Layer 3 of a small transformer language model trained on English Wikipedia (8 layers, counted from 0, width 96).
A neuron's activation on a vector x is GELU(gate . x) times (in . x), where the dot is the dot product.

Input weights of the MLP neurons that the questions are about. A number n stands for n times 0.006.
n13 gate: -25 -40 -37 -5 -1 -34 -18 -5 -25 34 34 6 -47 20 6 -66 -8 -4 15 17 -22 8 13 28 -13 -18 -4 19 -10 39 67 36 11 -15 13 46 8 29 16 -30 4 12 -29 0 -44 -17 38 20 -3 -39 3 47 -8 9 21 -18 75 -22 28 -2 17 -13 -26 60 23 34 25 -28 -43 1 -42 -42 -26 -2 -2 48 73 25 -7 -2 -25 42 -34 -28 -18 -16 7 12 17 2 -27 22 27 7 -5 4
n20 gate: -13 -26 8 14 -32 30 49 -4 2 42 26 -21 -5 6 14 53 -40 44 10 -19 -2 0 15 13 33 14 -1 -19 27 31 -1 38 25 -6 2 -4 41 -51 17 4 18 27 -76 -17 18 25 11 18 -20 19 17 10 19 -6 -19 25 5 -33 -9 32 5 -8 -19 -13 58 -14 69 22 5 -37 2 -15 32 -18 -52 -15 -18 34 17 -12 9 22 -7 21 10 2 -35 2 25 -9 52 46 2 12 -10 -32
n35 gate: 1 12 56 -15 7 65 -56 41 5 10 -40 17 -43 -5 -16 -10 1 0 4 39 21 26 -17 -15 8 22 -40 -21 -21 -21 -11 15 36 -21 15 44 38 13 11 12 -6 -5 -34 -38 -11 -4 -2 3 -24 -4 -19 9 1 -1 -23 -41 -17 -19 22 -8 16 48 19 -6 14 -8 76 30 2 -8 1 37 -30 4 18 -2 8 32 24 12 23 53 5 19 19 -3 16 28 -7 1 0 -6 -4 -21 16 61
n54 gate: -68 -22 -25 -24 32 6 -3 -8 44 30 -44 -26 -66 5 -3 40 3 8 -29 -14 6 2 24 -21 -15 57 -36 -10 13 10 -20 9 66 -33 34 44 -31 31 14 47 -6 24 -22 -48 -22 18 21 -34 -21 -26 -49 19 -5 -15 19 1 17 -2 5 -8 32 -19 16 -13 -34 8 8 3 -24 -26 8 6 -9 -13 -21 7 13 17 25 -17 -10 -2 -11 -11 -28 -21 -14 21 -7 -18 -36 19 45 -23 -2 13
n83 gate: -22 -8 21 -3 39 -27 -10 10 5 46 -17 -1 48 -8 43 6 36 -42 -33 -42 -43 -44 -2 -32 28 48 -43 -25 -21 30 11 27 -24 41 -9 50 8 -6 17 24 17 44 -35 -55 -48 -21 8 -62 -12 -18 -25 -54 -45 -39 -29 2 -2 -55 -12 -11 17 4 47 -20 -8 -10 -16 15 23 -1 25 -14 19 -11 -6 22 -58 5 18 14 -25 12 -16 -13 -48 -14 -26 19 -13 8 6 1 12 -25 21 -16
n91 gate: 14 -18 -37 30 -15 21 20 6 -15 20 10 -10 2 -27 -20 -34 30 -35 16 -3 -71 -26 28 21 59 -25 7 49 18 43 18 -54 -12 -14 -44 -7 14 7 -16 42 -31 1 36 13 -19 -36 8 -2 -34 14 -17 -16 19 35 45 -32 -3 14 -25 22 8 -41 2 -20 18 -22 15 -18 48 39 -2 -8 44 21 6 -9 22 -25 -32 -1 -26 1 -1 32 -15 15 -38 1 -44 -23 -44 17 24 19 36 5
n164 gate: 22 15 28 11 13 -5 -65 -12 -6 -9 -13 25 -10 9 -18 -19 -10 31 69 -8 61 9 28 -26 -6 -42 -28 -41 -18 10 -40 57 -3 -33 24 9 46 -26 37 8 -19 41 -25 41 20 14 15 3 -10 15 15 -28 32 43 -17 3 43 -9 22 19 -4 -64 -39 11 18 41 61 -54 -2 -31 -49 17 -31 19 -32 7 -22 24 6 57 13 -37 -14 12 -49 4 40 11 26 -26 -28 -5 -23 -5 47 16
n171 gate: -25 35 -22 37 16 -19 -9 -15 75 40 41 -2 -28 34 -53 27 -51 24 -17 58 -12 9 -21 -36 -12 43 -26 2 9 22 -50 49 36 -3 -19 33 -17 37 12 -3 -22 -11 14 -14 12 13 0 -4 29 -51 17 2 -16 -18 -14 1 -25 6 10 15 7 -9 11 -12 -9 24 9 -3 -26 -15 -7 -31 -72 -13 -50 -7 1 -32 -45 18 -34 -43 -7 -30 -12 14 46 35 2 -5 -21 -3 14 7 -56 5
n230 gate: -22 18 -63 -8 55 -38 -12 -51 23 -22 -17 -41 -7 5 18 46 32 40 -51 23 7 0 -6 -29 30 14 15 19 8 24 -18 -6 -20 -23 -17 -48 -25 2 -9 13 23 -18 22 -31 31 36 -65 -10 0 16 -23 -3 -23 42 -51 6 17 35 15 72 -22 4 -13 2 -10 15 -4 -9 -15 44 -24 23 29 -10 39 -6 -4 16 0 -5 8 2 -1 -60 -1 -24 -3 -8 -33 12 -39 -2 20 20 29 -6
n345 gate: -29 -48 -34 -16 -5 -40 25 22 -26 10 48 -51 -3 -3 -27 -8 10 -12 35 -18 -16 14 34 -17 -15 -25 -6 4 47 8 -12 0 -41 -12 -3 16 54 13 -13 14 -2 11 0 -36 6 -31 6 21 -22 10 21 -56 -5 -23 -18 51 -23 19 8 -67 -12 6 -21 11 1 41 15 -10 11 7 13 -35 13 -53 -69 63 16 -9 -49 11 -18 58 -23 -15 9 32 1 15 -13 3 39 4 -25 22 17 -5
n348 gate: -5 -17 -30 -6 31 7 16 -15 -2 56 17 11 -3 -3 -45 13 21 29 21 -13 10 17 23 10 -6 17 4 12 -31 -25 7 -1 12 -17 3 1 -22 -19 2 -10 -4 -3 -9 10 6 -50 11 -55 -4 38 1 -4 16 9 5 37 4 52 -24 -24 -4 10 6 45 4 20 -9 20 -21 -25 -26 -9 3 -39 -43 -52 -29 -4 17 -39 -19 27 33 -66 -32 33 -30 15 34 29 17 4 8 13 -3 23
n13 in: 9 28 15 36 24 -23 12 -13 16 5 -17 -28 22 18 -21 34 -2 -2 -13 18 24 11 -5 11 -5 38 -19 -44 -1 62 -88 -2 -9 10 9 14 -33 10 -5 13 2 5 -15 -14 29 14 -10 -38 -32 7 -45 1 -21 2 -1 -17 -86 2 34 -12 -26 41 3 10 -6 8 13 -54 -24 -4 -22 2 -30 -11 -18 -26 17 -6 -10 46 -51 0 1 -16 -11 1 55 -42 -12 6 21 2 -2 14 -20 -74
n20 in: 14 18 -19 -19 -43 36 37 0 -36 -5 17 2 22 -1 15 -22 -16 -31 -38 29 -38 -18 -37 0 -1 -3 18 54 -36 0 7 5 13 16 17 -21 -8 8 -54 23 17 9 -32 13 -6 30 20 46 -44 58 -25 -30 -11 13 -18 -2 -10 -13 -13 32 -16 0 32 11 22 27 12 -5 -22 -5 13 12 48 37 -20 -17 -47 43 17 8 21 3 56 -24 7 50 27 2 -22 -17 -16 -19 4 -3 -65 7
n35 in: -11 38 2 -14 -12 25 -12 31 -36 -39 11 -16 -36 2 23 27 69 24 32 23 70 36 -14 8 56 -2 -11 2 11 18 -3 13 -7 17 7 -20 -2 6 14 12 -29 39 14 -49 -27 37 -34 7 -28 -12 5 -33 32 17 58 -8 14 -11 -20 18 -28 10 22 5 -21 -4 14 23 4 10 22 12 19 1 2 -43 -4 8 -6 -28 -18 42 6 8 -2 40 31 18 6 31 33 -23 -48 49 3 33
n54 in: 33 2 -10 -18 16 -62 -23 -85 -70 40 -1 -35 -40 55 4 16 35 -2 22 6 37 -35 42 -16 -24 -36 40 0 0 -10 32 -24 21 40 43 -24 -9 21 -6 24 -12 -10 -23 4 -2 -7 0 -23 -4 31 37 -53 13 -56 -36 15 -10 -21 15 -23 -21 1 -24 45 29 40 -46 -17 22 7 64 13 0 -60 -22 58 18 -55 17 15 -33 62 9 -22 1 6 -18 4 13 20 -7 6 1 0 -32 18
n83 in: -6 -8 -24 44 3 -48 -31 -23 -11 3 16 -23 -23 48 22 21 -8 30 -26 -33 16 47 -12 -64 -56 -20 -3 7 -2 14 36 50 17 29 -22 24 -21 0 12 69 -3 20 14 36 -46 -3 -34 8 30 -67 -10 -15 8 3 -15 15 14 4 56 -14 -42 -15 5 -3 -24 11 1 31 9 -10 -45 33 -5 26 -7 43 2 59 -7 43 -28 -27 -5 -48 -43 -30 -6 35 -35 -18 -38 -5 2 -17 46 -39
n91 in: 10 -5 47 -20 21 -9 -14 2 -4 10 28 -43 -31 -10 12 52 58 31 -28 13 -23 25 -17 -22 43 30 -21 -29 -36 -4 -20 20 14 18 47 -21 -20 41 57 -44 37 -18 16 8 -28 24 -19 -48 -5 0 -5 -80 47 1 -26 23 54 -24 -26 -38 57 -31 22 14 -13 44 -6 74 -79 10 -30 15 -27 9 -38 15 12 4 -21 20 -43 -9 -16 0 12 -9 -36 6 34 -5 60 -7 -16 45 -3 4
n164 in: 52 1 -44 -18 -30 6 -35 -4 -52 -7 -20 -17 -20 2 27 -5 22 -39 26 32 -13 2 -8 0 -30 29 -18 -33 26 -21 3 14 -32 -1 -7 10 38 3 20 -7 -14 5 -31 -5 -28 -12 30 -15 28 -19 -21 5 -34 18 22 14 7 47 18 43 13 33 2 -28 -93 -12 -9 -31 -25 -39 -27 15 54 -29 -28 -22 -29 -24 -43 -1 23 40 -23 -12 17 -15 14 11 -53 -19 -26 6 -3 -12 -8 28
n171 in: -24 71 -6 12 20 19 10 53 -28 1 14 27 29 -9 4 -44 -3 -6 35 -46 -25 -21 12 12 42 48 19 -56 -21 -43 -19 2 -2 -3 -6 -9 11 20 -16 8 -3 17 15 -51 26 -25 2 7 -15 0 -25 51 -9 18 -41 -16 -21 -47 -25 26 7 -31 -2 -14 -35 19 13 -5 -42 -58 34 32 55 21 -10 -36 2 -7 -30 -23 -51 26 -12 -15 -4 -9 -4 10 55 8 19 32 5 -6 -37 6
n230 in: 13 19 -18 -39 10 30 -5 -37 -6 -7 -14 -26 26 14 13 -2 8 19 -1 -29 30 -1 -38 2 23 -21 35 1 -6 29 -3 13 -31 -49 -41 33 -21 -5 -25 51 -38 -6 21 8 20 -25 -50 -14 25 -13 15 -36 60 -8 15 12 -4 17 21 -13 -5 15 -10 -23 35 -5 -16 -8 12 17 -7 -24 43 -1 -3 12 60 -1 94 -2 -26 -8 9 -3 36 2 18 -15 15 -2 63 -7 -40 -34 -13 -5
n345 in: -1 -38 35 -51 -8 -16 39 -12 21 25 -4 -7 -29 -2 0 12 30 50 9 -36 -54 -2 11 16 -6 -3 25 -21 -13 31 -37 53 17 6 -28 25 33 38 -2 -23 -10 41 19 15 2 -21 -21 44 -50 -51 -15 -34 38 15 -4 14 -5 -31 -16 8 3 5 -20 -40 -12 -13 -24 18 -10 35 -4 8 17 -9 -67 -34 7 35 22 7 6 -48 -5 22 31 -25 0 -13 37 5 27 -22 52 -20 36 8
n348 in: 6 -26 -65 -4 15 13 42 8 14 10 10 -60 14 -4 -24 -26 -15 17 32 -6 -27 -85 -51 -17 -25 12 -31 0 -29 -14 -4 -36 -2 -4 11 17 3 48 16 -78 -5 -26 -23 26 -26 10 43 -15 3 26 -6 -14 22 -17 -12 -14 -29 1 15 -46 30 -9 -7 -53 7 40 -59 -41 20 -12 -24 13 -11 5 9 -39 -23 -20 19 19 -2 -6 61 2 6 28 0 27 14 8 7 -10 -19 2 -27 26

Each question shows a token from some text and the vector x that enters the MLP there. A number n stands for n times 0.058.

" 19": 38 5 20 -5 -4 -14 -4 14 6 -12 -7 11 74 43 -25 -18 -27 18 2 -17 -2 -30 -10 17 -17 -6 -2 18 11 0 -11 15 -7 -5 20 0 21 12 -2 -6 21 32 -34 24 7 -6 -9 -5 4 -17 -21 32 -1 -19 -2 19 9 -28 1 -41 -2 29 -5 28 24 39 -41 -1 -15 14 -28 0 23 13 -11 33 -8 -32 9 -25 10 -2 -7 11 -2 24 -23 43 14 -3 -35 11 -36 3 -3 5
The two highest activations, in order: n348, n35

"s": -19 -3 6 3 -3 27 -59 -1 -13 37 -17 -15 4 7 -19 -11 33 -2 2 -20 9 -9 -1 24 -21 -4 -23 21 -7 -12 -3 39 -10 20 7 0 -3 -7 -36 4 33 27 28 22 -25 -10 -1 10 17 27 -40 3 31 5 1 -12 3 6 -9 0 -17 22 7 13 10 13 6 23 -3 16 8 28 -10 22 -3 23 17 -34 8 -21 10 -48 5 -8 -10 10 -26 1 31 15 10 10 -21 -24 -5 21
The most active neuron and its activation: n35, at about 0.53

" Sea": 19 8 32 -29 -3 -9 -22 14 -21 -4 -2 -4 32 9 15 -5 -23 2 25 -18 0 30 2 -14 6 -3 -5 6 12 0 -15 -19 -25 32 24 -9 37 -2 5 9 11 33 12 8 29 -4 -20 21 0 -41 -44 -1 -4 -16 16 19 6 21 17 -24 1 45 5 7 41 8 -31 -7 0 -15 -17 -29 3 40 -7 -7 -4 -23 -2 6 33 -1 19 2 15 34 -46 33 -1 -8 -23 -20 13 -22 5 21
The three highest activations, in order: n345, n164, n91

"mit": 7 22 30 8 36 9 -21 9 11 0 12 -25 3 34 -36 18 13 7 10 -1 8 -27 -14 -5 -6 -18 4 20 -4 8 -35 19 -11 7 -22 -39 -6 -32 -31 15 42 3 -4 -12 1 -4 -21 31 6 6 -31 13 22 -13 23 -17 -14 -6 16 44 -11 22 -5 9 7 8 -10 13 -12 -40 -17 17 -15 0 -1 8 0 -56 -46 -10 3 15 0 -18 -4 12 -67 15 -18 -18 -16 5 3 15 12 26
The most active neuron and its activation: n171, at about 2.4

" Ad": -16 -4 26 -8 18 22 -15 -3 12 -1 -23 0 18 31 -16 -1 24 -2 45 8 -7 21 -1 25 -2 7 -38 3 30 -7 -18 20 -2 -3 9 7 -20 16 -30 27 33 -6 -17 12 27 5 -11 12 -16 0 -11 23 5 -21 17 -19 7 13 5 18 16 51 27 0 21 48 -54 21 -19 20 -9 -38 12 37 -9 -28 2 -12 -32 -1 27 6 -5 -4 8 8 0 35 3 -36 6 27 -8 15 -8 -5
The neuron with the highest activation: n35

"udi": 33 45 -14 -17 11 -48 -8 33 -3 -37 -9 -15 36 27 12 -17 -15 17 0 -30 15 -1 0 25 -7 23 -29 9 5 15 -18 21 -4 16 15 12 1 17 -28 -7 22 -13 -11 6 -21 6 -18 16 -17 -4 -19 27 -2 4 38 -8 8 -9 -9 18 -11 22 -7 14 25 -17 -28 -20 21 -23 -21 -12 -2 32 -9 10 1 -42 -3 2 2 -18 0 -21 -10 10 -6 39 52 -3 4 34 -17 -3 -2 -7
The two highest activations, in order: n13, n171

"-": -38 -52 21 9 -4 -8 -16 -10 3 -58 -2 10 31 -18 -16 4 3 24 -16 18 -27 -41 -10 4 -7 7 26 4 0 3 -12 18 9 22 2 -43 3 6 -18 5 31 19 -17 4 -17 -19 -1 3 -16 -28 8 24 3 -8 21 -14 26 23 3 -17 -31 44 -4 -24 36 -5 -42 7 16 -21 -6 -28 -5 11 0 -8 0 -31 -8 -1 -12 18 12 15 -25 2 -57 14 27 1 -7 -2 -46 12 4 -3
The neuron with the highest activation: n348

" Li": -29 -8 5 6 -5 11 -14 1 2 29 -25 6 34 25 -19 -4 3 2 18 -16 -8 5 -1 -9 -7 -10 -30 23 28 -27 -19 11 -14 -2 38 0 41 -3 -6 27 -8 4 -12 -12 21 -10 -9 9 24 -34 -9 23 27 30 0 -2 15 -17 1 10 -25 31 -7 -23 41 11 -49 -6 -29 36 -14 -8 -39 10 -31 -25 -15 -15 -16 -36 19 7 17 -8 28 31 2 46 -11 -30 29 2 7 36 -2 8
The three highest activations, in order: n345, n348, n35

"da": -6 22 13 -23 19 -18 -18 1 17 -57 -14 -3 20 19 1 11 4 23 -5 -21 -12 -15 -22 27 18 9 20 5 -1 41 -9 8 -18 12 -6 -65 7 -20 -31 -15 38 2 13 16 -12 -15 6 2 11 -25 -7 23 -18 19 -11 -5 23 18 20 0 -23 47 1 -9 29 1 -16 27 -6 -5 11 16 33 -8 -42 -4 -31 -16 -15 2 19 10 13 -14 4 3 -66 25 21 -36 -5 10 0 27 -6 -2
The neuron with the highest activation: n20

"ous": -27 -27 -5 18 2 -9 -29 18 -5 -12 -17 -1 -5 21 4 6 16 -4 -16 -5 -10 16 4 23 9 7 -11 27 14 0 -18 9 13 12 49 21 26 0 -41 0 25 -1 16 8 -31 15 -32 23 30 18 -23 0 7 -13 -10 -22 -6 15 9 15 11 29 13 4 2 34 -10 28 -21 -29 33 -1 -30 20 -38 10 24 -36 15 3 -10 10 36 -4 -37 24 -4 8 -8 39 -11 12 -8 -17 -38 0
The most active neuron and its activation: n54, at about 6.5

"th": 18 -16 10 24 15 5 -36 25 21 -16 -40 -2 -6 53 -2 -28 -6 -4 9 -13 24 -4 -55 6 1 -16 -22 3 26 16 -17 26 -27 34 12 45 2 -13 -31 4 47 6 9 25 -21 -6 5 -14 -5 -4 -10 23 -9 -24 -14 -20 5 17 -10 15 -25 11 -9 10 -13 6 0 20 2 -33 17 7 10 11 -27 4 -6 -31 8 -6 -8 -12 12 25 -7 4 -24 -5 38 5 -17 8 -13 -29 -18 2
The two highest activations, in order: n83, n164

" F": -7 -23 36 -4 -7 9 -16 4 2 -9 -33 9 43 -5 -2 -25 13 20 26 5 6 12 -13 5 -35 -4 11 6 3 6 -13 -19 -3 37 -16 4 4 23 -12 17 2 5 34 -8 21 3 -15 14 -32 -37 -21 15 15 -2 -2 12 40 19 -7 13 -7 45 -10 -3 23 9 -48 -11 -11 -28 -17 -7 34 -2 -3 23 5 -28 -14 -18 33 -10 8 33 -3 36 -26 36 9 3 -11 -53 -19 -19 -14 -16
The neuron with the highest activation: n91

"x": 38 -22 20 10 26 5 -12 1 8 -36 -22 -14 -10 3 13 1 31 22 -28 -9 -22 -20 -22 1 -1 -2 -6 11 4 5 -28 40 -2 29 22 6 4 -12 -38 4 27 -25 -39 -13 36 14 9 -2 32 5 -7 35 21 -13 21 -6 -4 29 -2 1 -12 -1 -17 -1 27 -14 -12 21 -2 -27 11 -1 -10 -19 -26 7 7 -10 4 26 -13 14 49 4 -31 10 16 10 2 1 37 -6 -1 -19 -1 12
The most active neuron and its activation: n20, at about 1.3

"jo": 28 21 -13 8 20 -24 -28 -1 -27 34 -15 -5 23 20 3 7 -44 18 20 -11 -3 24 -14 3 2 -4 -10 22 19 2 -34 38 -37 -2 -3 69 14 -2 -23 7 12 -4 -2 20 2 12 -1 65 3 -6 -10 19 6 -21 35 1 6 -18 -26 -4 -19 -6 -23 -16 6 2 -23 -16 -16 -27 1 31 -1 -16 -16 -17 3 -25 9 -15 -14 -6 -2 -4 6 -9 -38 34 34 -24 22 -8 0 5 -15 7
The neuron with the highest activation: n171

"gue": 36 32 -7 3 13 -31 -46 12 -12 38 -36 3 17 34 -11 6 -6 -6 14 -17 -23 14 -30 -6 -9 -6 -28 40 40 -23 -10 -8 14 -3 17 40 29 10 -30 27 -5 25 -4 10 2 18 -1 40 9 7 -8 10 -11 -28 29 -14 -4 24 2 34 -28 -12 -24 7 8 23 -21 -14 -33 -15 -3 11 6 -4 -13 13 -15 -21 -15 9 -10 -11 12 -11 -15 14 -47 16 11 -1 -9 0 9 38 4 -5
The neuron with the highest activation: n164

" States": -17 -3 12 33 -5 -10 -5 29 19 4 -9 -20 50 40 -5 29 -11 -12 -1 -8 -22 22 -18 -5 25 28 -22 -1 15 -22 -7 16 -4 11 -6 24 -18 0 -24 15 35 48 4 -1 9 5 -16 -4 23 16 1 9 11 -19 14 -14 20 16 12 -36 26 24 -1 12 0 -14 -34 29 -22 -43 1 6 51 43 -27 -3 -6 -42 15 -5 14 8 20 19 -24 16 -13 18 -1 27 -8 38 8 -15 -1 16
The neuron with the highest activation: n83

"vent": -15 -3 31 -3 36 -13 -29 21 -2 3 -1 -24 12 8 -26 7 29 4 31 12 -9 -25 -3 -24 -23 18 5 28 12 17 -26 27 -16 8 -17 -33 16 -7 -10 18 22 -3 -19 36 -13 -19 -25 21 7 15 -29 13 -24 -28 30 2 -6 1 10 49 0 6 -29 13 26 2 -31 33 -11 24 2 -2 -3 19 -14 20 3 -45 -22 9 10 -27 -1 2 -3 -11 -58 15 -28 -30 -15 16 -13 19 -12 21
The most active neuron and its activation: n91, at about 1.9